Layer 13 of a small transformer language model trained on English Wikipedia (18 layers, counted from 0, width 128).
A neuron's activation on a vector x is SiLU(gate . x + bias) times (in . x + bias), where the dot is the dot product.

Input weights of the MLP neurons that the questions are about. A number n stands for (n - 500) times 0.0011.
n32 gate (bias -0.168): 383,547,435,650,468,395,399,437,560,298,635,457,518,390,486,476,644,466,500,649,211,420,353,577,511,359,540,680,533,614,385,439,500,280,467,449,242,527,617,482,304,447,591,522,459,373,315,346,464,602,459,529,604,410,646,429,587,316,580,479,609,563,347,532,617,454,437,542,464,829,496,607,467,139,455,394,378,347,459,365,634,605,375,553,617,535,403,500,449,508,421,503,681,351,685,332,692,293,455,476,610,400,308,740,469,408,593,533,388,411,584,636,557,629,496,625,647,493,510,593,514,549,562,393,418,404,521,500
n37 gate (bias -0.123): 382,360,604,438,325,632,667,594,347,413,412,423,542,645,685,430,481,504,508,712,624,688,546,530,504,365,356,799,457,550,412,446,562,457,840,591,527,394,301,535,523,360,594,590,724,544,672,531,306,564,630,743,422,465,626,435,399,418,654,552,418,666,632,541,492,385,792,417,686,305,464,464,208,537,521,641,550,216,626,604,816,602,411,390,511,616,714,560,511,594,697,438,450,596,482,564,630,480,422,500,389,543,541,624,275,504,317,602,443,452,547,297,622,474,554,595,531,485,618,473,519,510,496,765,492,600,647,449
n57 gate (bias -0.168): 526,556,693,430,529,683,418,482,404,367,533,430,522,562,598,493,369,419,320,447,454,550,441,450,704,464,534,475,569,979,619,567,541,348,644,523,354,402,529,463,592,332,471,489,642,500,419,483,433,518,365,447,489,552,564,357,432,572,859,457,429,511,475,601,489,430,583,612,679,350,951,603,723,450,677,712,548,478,566,691,500,573,422,434,452,575,437,543,341,555,457,698,606,412,382,439,570,508,450,478,426,514,550,485,529,342,278,617,518,402,742,569,482,539,630,424,311,496,440,412,355,271,421,426,482,379,591,643
n65 gate (bias -0.094): 306,523,497,565,413,395,379,589,620,628,542,747,465,577,490,457,490,587,372,695,534,360,392,500,657,397,487,652,482,490,626,372,424,458,479,406,397,463,591,546,480,706,465,308,371,487,448,509,513,522,362,407,382,520,476,299,288,668,474,416,609,519,739,422,371,552,522,373,520,558,306,490,541,412,549,387,523,671,672,503,678,634,585,468,578,392,428,595,509,493,550,469,435,234,518,516,672,629,519,583,734,579,544,556,364,460,506,657,615,419,460,497,661,640,631,604,405,426,509,403,714,337,500,568,458,607,593,533
n69 gate (bias -0.109): 479,700,605,565,507,580,627,283,310,718,421,651,514,664,631,483,666,531,545,633,324,525,532,549,619,301,616,563,480,550,500,439,460,449,577,238,504,381,646,341,471,468,401,478,530,576,407,587,438,546,683,310,659,504,575,482,347,423,519,586,609,662,428,751,518,479,623,346,558,593,575,604,459,306,483,575,392,479,356,607,475,719,493,464,757,507,413,532,507,420,559,459,764,192,470,658,511,372,458,591,693,644,461,334,588,449,162,518,394,437,515,444,468,507,363,322,525,496,352,608,584,398,416,529,400,389,451,526
n138 gate (bias -0.139): 572,574,443,730,487,477,654,607,477,411,503,546,461,441,432,305,676,525,558,500,528,574,330,364,417,477,564,571,531,490,616,563,523,386,577,364,658,594,289,480,437,605,549,642,472,455,441,285,664,686,516,578,597,510,611,790,503,413,453,462,611,513,579,597,313,457,297,519,390,632,424,404,593,407,563,382,430,484,311,355,487,588,490,602,470,590,346,468,691,511,417,428,520,464,562,153,582,530,468,490,503,488,464,447,342,664,527,486,357,396,551,549,664,320,330,469,483,507,767,530,299,483,516,520,384,570,506,416
n164 gate (bias -0.149): 398,410,431,451,561,441,569,463,599,351,435,723,311,609,449,556,497,520,440,575,629,319,252,379,552,509,635,500,264,538,428,731,524,397,724,645,558,406,544,303,304,412,527,538,353,345,466,457,562,405,543,699,704,545,572,695,570,517,524,540,486,308,395,500,687,486,396,477,535,514,532,496,532,427,560,548,300,520,218,558,409,483,545,388,476,366,444,403,645,609,384,604,486,486,584,483,736,465,503,406,397,680,584,386,570,676,405,535,450,392,504,396,742,644,341,511,503,683,540,617,349,467,550,654,675,497,497,591
n167 gate (bias -0.114): 642,545,455,693,600,561,341,379,676,508,392,552,570,612,374,536,548,565,624,511,359,540,556,405,282,401,602,278,472,582,503,515,670,317,517,311,742,383,556,470,496,611,478,427,602,460,403,676,254,611,316,687,511,595,585,604,482,351,503,421,443,662,629,563,485,403,723,606,428,511,574,643,613,337,596,173,504,496,551,653,496,478,571,567,615,467,436,650,522,424,456,443,750,541,532,739,358,348,750,577,646,683,441,432,335,654,487,385,401,475,454,331,504,493,322,438,575,533,345,399,364,526,209,481,616,319,662,710
n171 gate (bias -0.104): 470,483,621,510,405,513,332,273,573,455,517,713,618,467,490,446,379,596,476,829,479,425,396,604,687,506,510,442,605,390,375,423,483,365,602,507,454,453,636,446,503,441,287,704,573,631,596,629,611,707,468,510,520,547,530,573,639,316,497,321,574,536,446,420,576,500,425,549,416,636,625,486,465,497,532,332,540,386,205,294,429,372,417,418,440,289,662,585,465,461,339,286,656,367,487,425,536,514,429,377,404,463,627,510,536,367,461,493,614,506,428,542,493,599,456,335,393,480,638,510,634,468,526,340,573,349,690,483
n32 in (bias 0.002): 503,627,592,530,503,553,204,510,483,229,716,545,459,563,607,597,607,369,609,437,522,479,412,524,574,457,369,323,718,441,474,405,648,405,389,662,438,315,517,609,419,804,366,443,405,443,458,380,521,366,510,496,542,493,471,531,653,493,647,500,482,548,533,280,552,507,394,219,567,625,697,594,649,463,520,569,542,534,430,587,621,541,160,542,604,463,433,336,503,663,659,510,597,406,510,449,500,539,537,394,388,526,551,437,497,333,585,668,761,520,464,514,503,764,472,410,609,441,550,500,479,440,622,577,294,351,479,724
n37 in (bias -0.073): 403,613,548,423,447,534,670,464,362,427,607,419,454,410,537,612,294,516,423,494,525,569,456,589,412,518,640,415,506,688,627,412,374,396,582,500,380,321,446,561,622,287,374,479,324,552,544,579,520,467,695,455,452,364,561,493,559,448,533,481,353,467,519,652,420,628,622,602,527,212,401,416,567,581,478,336,778,457,852,406,497,636,537,460,530,421,497,467,296,722,516,385,651,322,611,559,440,469,331,530,544,506,447,646,454,445,554,652,371,696,421,404,647,426,561,664,486,580,665,584,483,712,490,473,540,624,536,370
n57 in (bias -0.005): 490,672,459,656,557,452,359,347,463,307,514,456,580,497,564,678,440,630,451,400,606,473,421,344,657,488,411,487,529,436,556,476,524,577,421,542,456,407,503,240,558,527,400,614,666,562,463,463,655,453,500,677,576,442,556,453,553,612,606,395,507,457,487,587,581,595,460,590,462,551,376,504,475,487,622,625,582,387,475,341,728,446,572,453,429,632,517,716,386,229,237,696,351,449,606,227,639,680,247,341,598,478,354,367,470,490,482,528,533,477,396,550,497,500,404,619,254,661,314,520,440,435,497,432,772,645,547,545
n65 in (bias 0.011): 677,525,630,553,359,486,486,534,542,410,510,416,459,621,390,377,593,460,562,444,380,466,616,531,644,549,355,500,305,409,327,482,606,579,315,464,337,282,434,465,479,317,486,528,485,228,385,723,511,517,443,418,454,570,525,542,368,490,637,305,411,404,320,642,569,598,524,500,609,552,544,579,631,689,442,524,433,364,356,399,532,737,476,251,493,653,652,469,711,356,318,549,583,497,556,538,667,337,305,575,430,680,558,665,510,407,459,432,469,599,564,384,711,460,599,543,556,734,416,639,521,461,453,748,441,591,500,404
n69 in (bias 0.026): 487,503,606,362,441,613,536,407,424,554,457,487,351,539,659,578,532,443,575,491,342,484,533,465,728,604,540,599,678,523,436,417,470,656,337,490,435,403,516,401,606,487,393,433,596,421,339,574,547,429,722,436,460,367,617,425,430,711,409,570,657,506,456,675,497,428,307,542,573,565,737,374,575,402,497,490,573,612,542,378,437,419,576,484,471,449,573,783,352,678,535,578,369,382,438,439,661,436,468,526,605,568,387,672,580,491,329,433,529,574,840,500,497,421,381,480,513,344,399,599,619,301,551,296,503,627,452,436
n138 in (bias -0.051): 352,540,509,575,431,285,506,360,439,465,370,561,309,569,407,538,470,459,702,604,430,467,451,476,378,344,438,568,491,464,517,463,574,379,574,412,467,373,570,552,558,425,593,571,332,421,539,637,694,359,529,351,515,276,387,564,595,426,571,465,435,306,338,433,536,351,550,506,638,440,538,217,465,523,563,618,604,577,529,591,543,548,637,455,573,479,346,423,591,590,606,681,675,479,509,518,588,423,518,536,397,543,589,518,467,315,462,537,381,500,447,518,575,605,721,648,497,314,471,418,590,487,547,363,372,512,443,599
n164 in (bias 0.029): 269,683,414,415,355,607,521,757,520,387,558,428,611,408,480,637,463,552,511,370,646,467,366,570,503,690,535,410,497,537,663,321,776,521,455,602,578,474,592,579,456,321,601,420,710,391,520,460,393,534,520,389,338,255,602,578,523,454,662,464,427,480,438,434,510,292,513,416,648,347,703,444,500,543,500,429,589,437,572,640,580,621,510,480,388,467,493,731,510,544,407,568,452,595,561,557,333,420,470,593,711,542,453,689,567,572,521,525,530,565,780,393,470,386,448,504,538,685,520,626,383,412,716,787,377,553,413,625
n167 in (bias -0.086): 421,493,472,562,581,406,510,258,342,404,435,716,473,558,571,363,517,523,425,183,611,540,552,480,345,536,615,520,356,531,648,670,531,317,372,532,483,510,548,493,603,629,537,363,593,536,271,404,378,490,662,332,601,507,391,702,393,396,537,368,601,399,431,448,490,617,715,591,438,322,532,539,615,334,366,442,638,544,264,315,423,598,462,493,579,349,469,392,513,423,746,503,483,617,626,530,497,626,480,567,233,603,510,607,627,533,592,373,540,426,405,497,551,379,323,691,514,578,536,521,412,716,433,534,486,444,601,507
n171 in (bias 0.064): 427,659,403,384,687,636,529,685,442,344,382,394,418,408,497,528,506,562,680,494,497,651,432,378,474,644,464,637,410,612,530,581,588,490,491,467,436,573,248,458,516,360,361,336,423,472,497,500,412,772,556,497,510,523,442,417,378,625,463,559,516,336,586,548,395,660,481,509,513,490,617,613,570,525,408,300,436,631,409,401,526,453,207,608,411,650,324,588,549,647,466,476,481,612,627,462,500,686,664,560,288,545,594,439,328,469,500,490,585,447,500,531,605,383,652,599,629,440,528,285,443,583,459,577,648,475,677,569

Each question shows a token from some text and the vector x that enters the MLP there. A number n stands for (n - 500) times 0.013.

"|": 555,470,515,486,457,494,412,563,512,319,379,415,504,482,572,473,418,557,491,515,567,521,464,472,466,579,476,498,648,587,510,556,492,709,559,585,506,460,511,440,562,446,520,536,467,565,464,497,628,363,510,451,458,513,457,484,519,599,538,450,476,493,472,307,526,600,516,467,502,548,524,491,400,481,217,484,439,528,460,487,550,487,468,565,518,436,535,539,527,517,406,468,572,357,508,482,507,516,414,536,538,507,383,558,486,485,490,484,498,493,512,536,457,573,548,579,463,558,516,442,496,444,489,415,481,449,468,531
The two highest activations, in order: n57, n32

" to": 521,572,470,612,535,499,469,457,547,419,463,505,442,622,608,501,470,536,532,599,477,408,621,518,555,535,557,547,468,540,448,535,488,805,511,474,440,484,529,479,528,470,482,388,459,582,428,513,472,465,425,427,565,413,417,450,469,544,529,413,531,459,457,510,567,524,562,606,455,524,382,377,516,485,196,587,484,486,566,556,496,463,594,477,609,472,640,490,507,527,478,497,505,530,543,650,411,502,469,480,597,598,509,519,596,479,459,449,535,531,455,640,645,590,560,445,504,536,478,416,556,498,494,439,493,537,415,509
Which neuron fires most, and how strongly? n65, at about 2.3

" second": 613,675,524,438,383,689,430,540,520,608,379,470,445,497,394,454,493,524,538,444,423,415,460,657,462,530,446,511,568,509,287,533,570,750,452,474,528,552,427,560,521,555,471,551,565,457,415,509,484,558,593,506,516,539,485,491,471,459,482,441,458,438,528,508,339,487,493,380,381,519,653,497,447,520,278,255,547,495,408,379,544,512,498,529,557,407,607,647,515,578,491,524,614,479,434,371,673,519,636,471,603,506,493,590,504,426,503,494,590,469,453,518,523,595,469,576,418,628,464,514,596,542,466,448,502,527,525,545
The two highest activations, in order: n171, n65

"og": 533,511,513,588,463,586,498,560,534,442,492,677,527,449,571,513,531,578,517,514,286,497,487,360,496,585,422,510,539,405,450,547,591,799,517,553,633,581,478,526,552,369,485,477,492,445,556,499,430,742,519,548,503,471,524,578,699,503,575,517,567,270,453,503,562,602,624,485,645,511,389,531,515,557,418,606,565,559,530,463,505,487,571,632,374,472,551,408,539,506,423,533,461,458,531,447,555,518,528,498,472,490,460,366,545,455,486,406,553,568,748,497,518,501,500,475,552,524,430,452,562,538,489,512,575,334,392,419
Which neuron fires most, and how strongly? n37, at about 0.54

"ost": 444,544,537,586,461,487,366,684,516,477,468,628,439,433,520,484,509,523,616,471,432,404,628,563,677,663,483,439,358,411,504,510,567,683,582,631,270,492,481,567,587,537,500,562,447,457,471,512,484,478,469,646,413,349,397,581,534,332,468,456,588,562,449,477,479,518,468,377,268,521,475,458,442,526,411,394,447,585,393,522,443,391,512,381,529,417,667,491,558,469,522,517,517,482,588,440,538,580,590,481,601,425,447,407,527,555,453,708,624,563,552,626,430,410,562,489,570,585,475,477,527,517,686,632,526,500,441,571
Which three neurons fire most, strongest first? n164, n65, n37

"ic": 545,397,537,594,463,488,469,463,518,404,434,547,380,525,597,471,454,562,623,632,430,430,434,355,584,550,562,557,542,653,601,553,640,821,537,528,524,525,600,476,478,348,557,512,437,530,409,481,518,618,447,468,532,496,268,579,457,459,503,425,429,425,457,522,496,433,558,407,295,593,485,414,420,507,374,601,565,590,483,422,513,452,475,547,478,634,393,516,534,619,409,565,508,493,484,486,508,630,590,429,660,339,546,428,386,544,500,443,538,463,528,571,544,475,396,536,524,419,442,561,519,510,523,433,402,492,527,465
The two highest activations, in order: n138, n37

"5": 516,451,540,496,443,484,504,567,389,508,402,513,520,442,600,536,465,487,432,599,416,489,531,576,480,589,508,492,520,429,473,586,487,562,474,578,558,587,610,441,487,537,410,572,474,459,475,469,355,452,566,433,524,603,520,482,589,514,478,430,541,318,481,451,556,601,499,562,464,492,562,479,504,542,295,438,574,549,605,457,339,480,502,567,526,402,401,519,486,511,493,517,538,353,517,520,477,715,509,477,537,507,566,443,510,445,634,577,549,669,489,528,464,409,484,524,475,387,579,502,540,617,351,509,440,522,520,357
The two highest activations, in order: n171, n164

"way": 530,496,583,584,497,409,499,674,415,523,389,504,351,535,581,487,546,558,420,463,412,422,497,541,497,587,721,606,552,457,428,414,539,659,353,380,451,475,616,610,357,453,636,477,496,401,532,452,486,679,415,444,601,484,607,537,491,597,493,457,546,386,528,496,592,520,546,613,477,483,515,633,273,383,378,379,503,528,434,687,451,516,491,571,612,633,547,511,465,566,418,438,399,470,574,459,520,521,486,376,676,406,452,460,515,525,554,632,643,471,488,619,459,321,521,370,562,563,491,456,391,554,483,559,557,416,446,509
Which neuron fires most, and how strongly? n37, at about 0.45

"ad": 610,421,522,530,422,593,496,600,535,341,477,597,526,511,612,499,392,480,461,446,489,468,447,494,525,556,538,500,481,520,569,490,620,857,366,627,477,527,550,480,562,527,590,422,517,549,408,482,335,478,559,487,575,578,367,462,580,465,411,462,505,395,579,507,511,429,537,505,374,573,496,424,427,510,486,454,564,629,508,476,591,522,424,331,525,453,473,578,531,516,426,490,463,371,623,391,427,570,524,366,434,503,645,448,328,503,460,549,542,598,550,433,461,531,597,516,365,517,534,487,465,468,534,436,418,543,391,549
Which neuron lights up most? n138

"ode": 553,409,490,587,538,529,452,486,451,485,455,544,459,613,508,465,535,577,557,452,454,591,521,449,566,492,383,504,474,540,460,439,413,955,415,558,542,540,379,580,432,455,609,521,514,468,479,481,493,535,475,486,449,492,480,464,598,504,482,481,522,498,432,464,604,449,531,447,476,407,598,608,429,451,445,525,515,499,437,511,562,509,547,490,535,544,567,503,486,563,472,558,385,556,542,557,484,594,523,562,469,497,506,416,549,499,609,453,458,496,519,473,528,432,394,395,544,494,462,599,519,525,522,497,457,380,391,551
Which neuron lights up most? n138

" rem": 691,363,603,408,338,564,390,495,603,495,524,587,493,507,638,495,574,571,551,568,388,415,466,512,562,606,594,278,586,533,343,402,375,635,410,532,500,453,453,404,646,476,455,284,363,582,553,520,562,458,531,467,490,496,456,459,487,625,542,575,530,439,509,473,589,462,645,554,494,598,479,352,589,487,482,542,294,607,613,355,564,433,486,644,391,483,609,581,455,753,411,467,568,489,436,435,337,514,481,550,329,533,567,410,408,450,471,578,532,620,567,481,553,451,411,469,441,489,432,549,511,458,542,439,547,411,455,544
The two highest activations, in order: n171, n167

"\n": 459,526,380,543,543,513,453,566,485,527,318,441,438,518,625,496,348,459,392,647,389,606,633,590,418,552,529,371,702,517,401,557,529,667,450,513,424,496,611,438,521,657,566,445,369,548,454,502,375,412,554,349,517,494,285,505,586,379,512,558,459,467,488,439,577,495,644,481,388,588,428,657,386,489,409,445,472,617,511,521,391,485,467,556,428,453,554,511,553,494,539,432,623,444,464,594,311,515,521,475,644,263,429,484,674,405,541,597,552,488,471,581,532,578,399,509,451,489,546,613,647,445,488,554,472,528,419,578
Which neuron fires most, and how strongly? n57, at about 0.43

" a": 452,551,502,515,395,517,479,346,412,519,496,397,518,442,526,415,431,499,569,527,456,453,451,649,448,540,463,546,423,576,376,525,372,794,597,536,434,552,620,583,579,293,487,377,454,530,396,534,605,586,548,513,517,353,480,578,423,606,509,458,405,544,544,548,503,439,585,362,450,481,547,517,421,625,281,339,425,537,519,424,422,419,541,413,521,409,402,555,466,505,433,490,523,436,416,550,453,523,423,493,446,383,525,504,592,438,489,508,437,532,481,504,541,499,596,468,601,502,555,400,521,490,482,477,473,462,450,396
Which neuron lights up most? n171

" G": 594,544,547,518,524,594,568,412,594,524,522,464,456,562,567,424,485,487,544,507,405,422,478,536,482,549,525,552,611,495,421,525,557,892,594,536,422,453,508,580,479,504,533,497,503,458,643,561,506,585,529,381,532,411,481,451,540,540,483,430,510,571,536,536,504,522,491,509,394,447,546,531,507,577,519,470,427,494,464,543,529,465,442,486,531,531,552,524,478,572,535,481,391,453,436,546,515,555,438,546,507,563,717,344,475,423,526,422,574,724,480,485,523,537,483,499,507,530,481,495,598,504,513,509,454,534,477,503
Which neuron fires most, and how strongly? n167, at about 0.64

" In": 523,565,460,538,420,475,346,427,550,498,509,465,401,561,640,478,546,472,569,593,543,579,471,504,531,607,597,541,493,488,512,585,460,834,437,552,355,523,543,518,519,480,507,369,469,585,482,496,444,456,519,538,412,487,478,411,379,523,570,446,474,540,462,527,345,716,518,658,350,571,434,329,482,483,313,498,522,441,610,432,453,538,507,405,641,549,556,547,418,580,588,493,528,420,484,559,563,510,452,499,591,574,429,472,512,507,501,426,611,563,509,535,532,556,561,554,590,584,463,495,549,475,432,492,462,461,465,478
Which neuron lights up most? n65

"ive": 481,566,495,458,437,563,457,419,475,392,336,466,395,526,536,377,504,478,637,569,469,372,521,433,507,628,437,549,457,493,354,432,453,769,557,538,468,532,552,595,531,527,536,513,558,486,385,480,503,515,553,479,490,476,515,547,532,416,544,515,581,466,445,501,491,491,554,431,400,500,549,368,580,405,266,413,576,514,474,389,523,518,480,551,457,534,518,476,537,456,514,559,646,430,512,433,561,547,458,464,452,508,489,539,446,510,629,472,542,511,509,562,583,502,310,509,434,532,492,524,573,597,568,478,511,502,524,543
The two highest activations, in order: n32, n171

"al": 573,684,445,519,547,566,423,558,494,543,517,560,516,474,493,432,423,546,440,461,442,410,508,428,565,571,536,556,548,543,507,492,456,927,508,689,489,584,558,419,608,472,527,412,611,566,400,524,470,455,486,517,543,464,578,536,585,453,498,511,473,648,500,498,494,560,538,566,471,568,448,541,488,521,503,494,458,595,469,424,503,536,481,548,577,452,416,604,531,468,455,568,569,455,380,594,376,601,474,539,307,484,500,444,465,433,515,561,508,557,531,459,546,457,387,461,453,402,473,512,489,487,614,519,377,394,529,376
The two highest activations, in order: n69, n138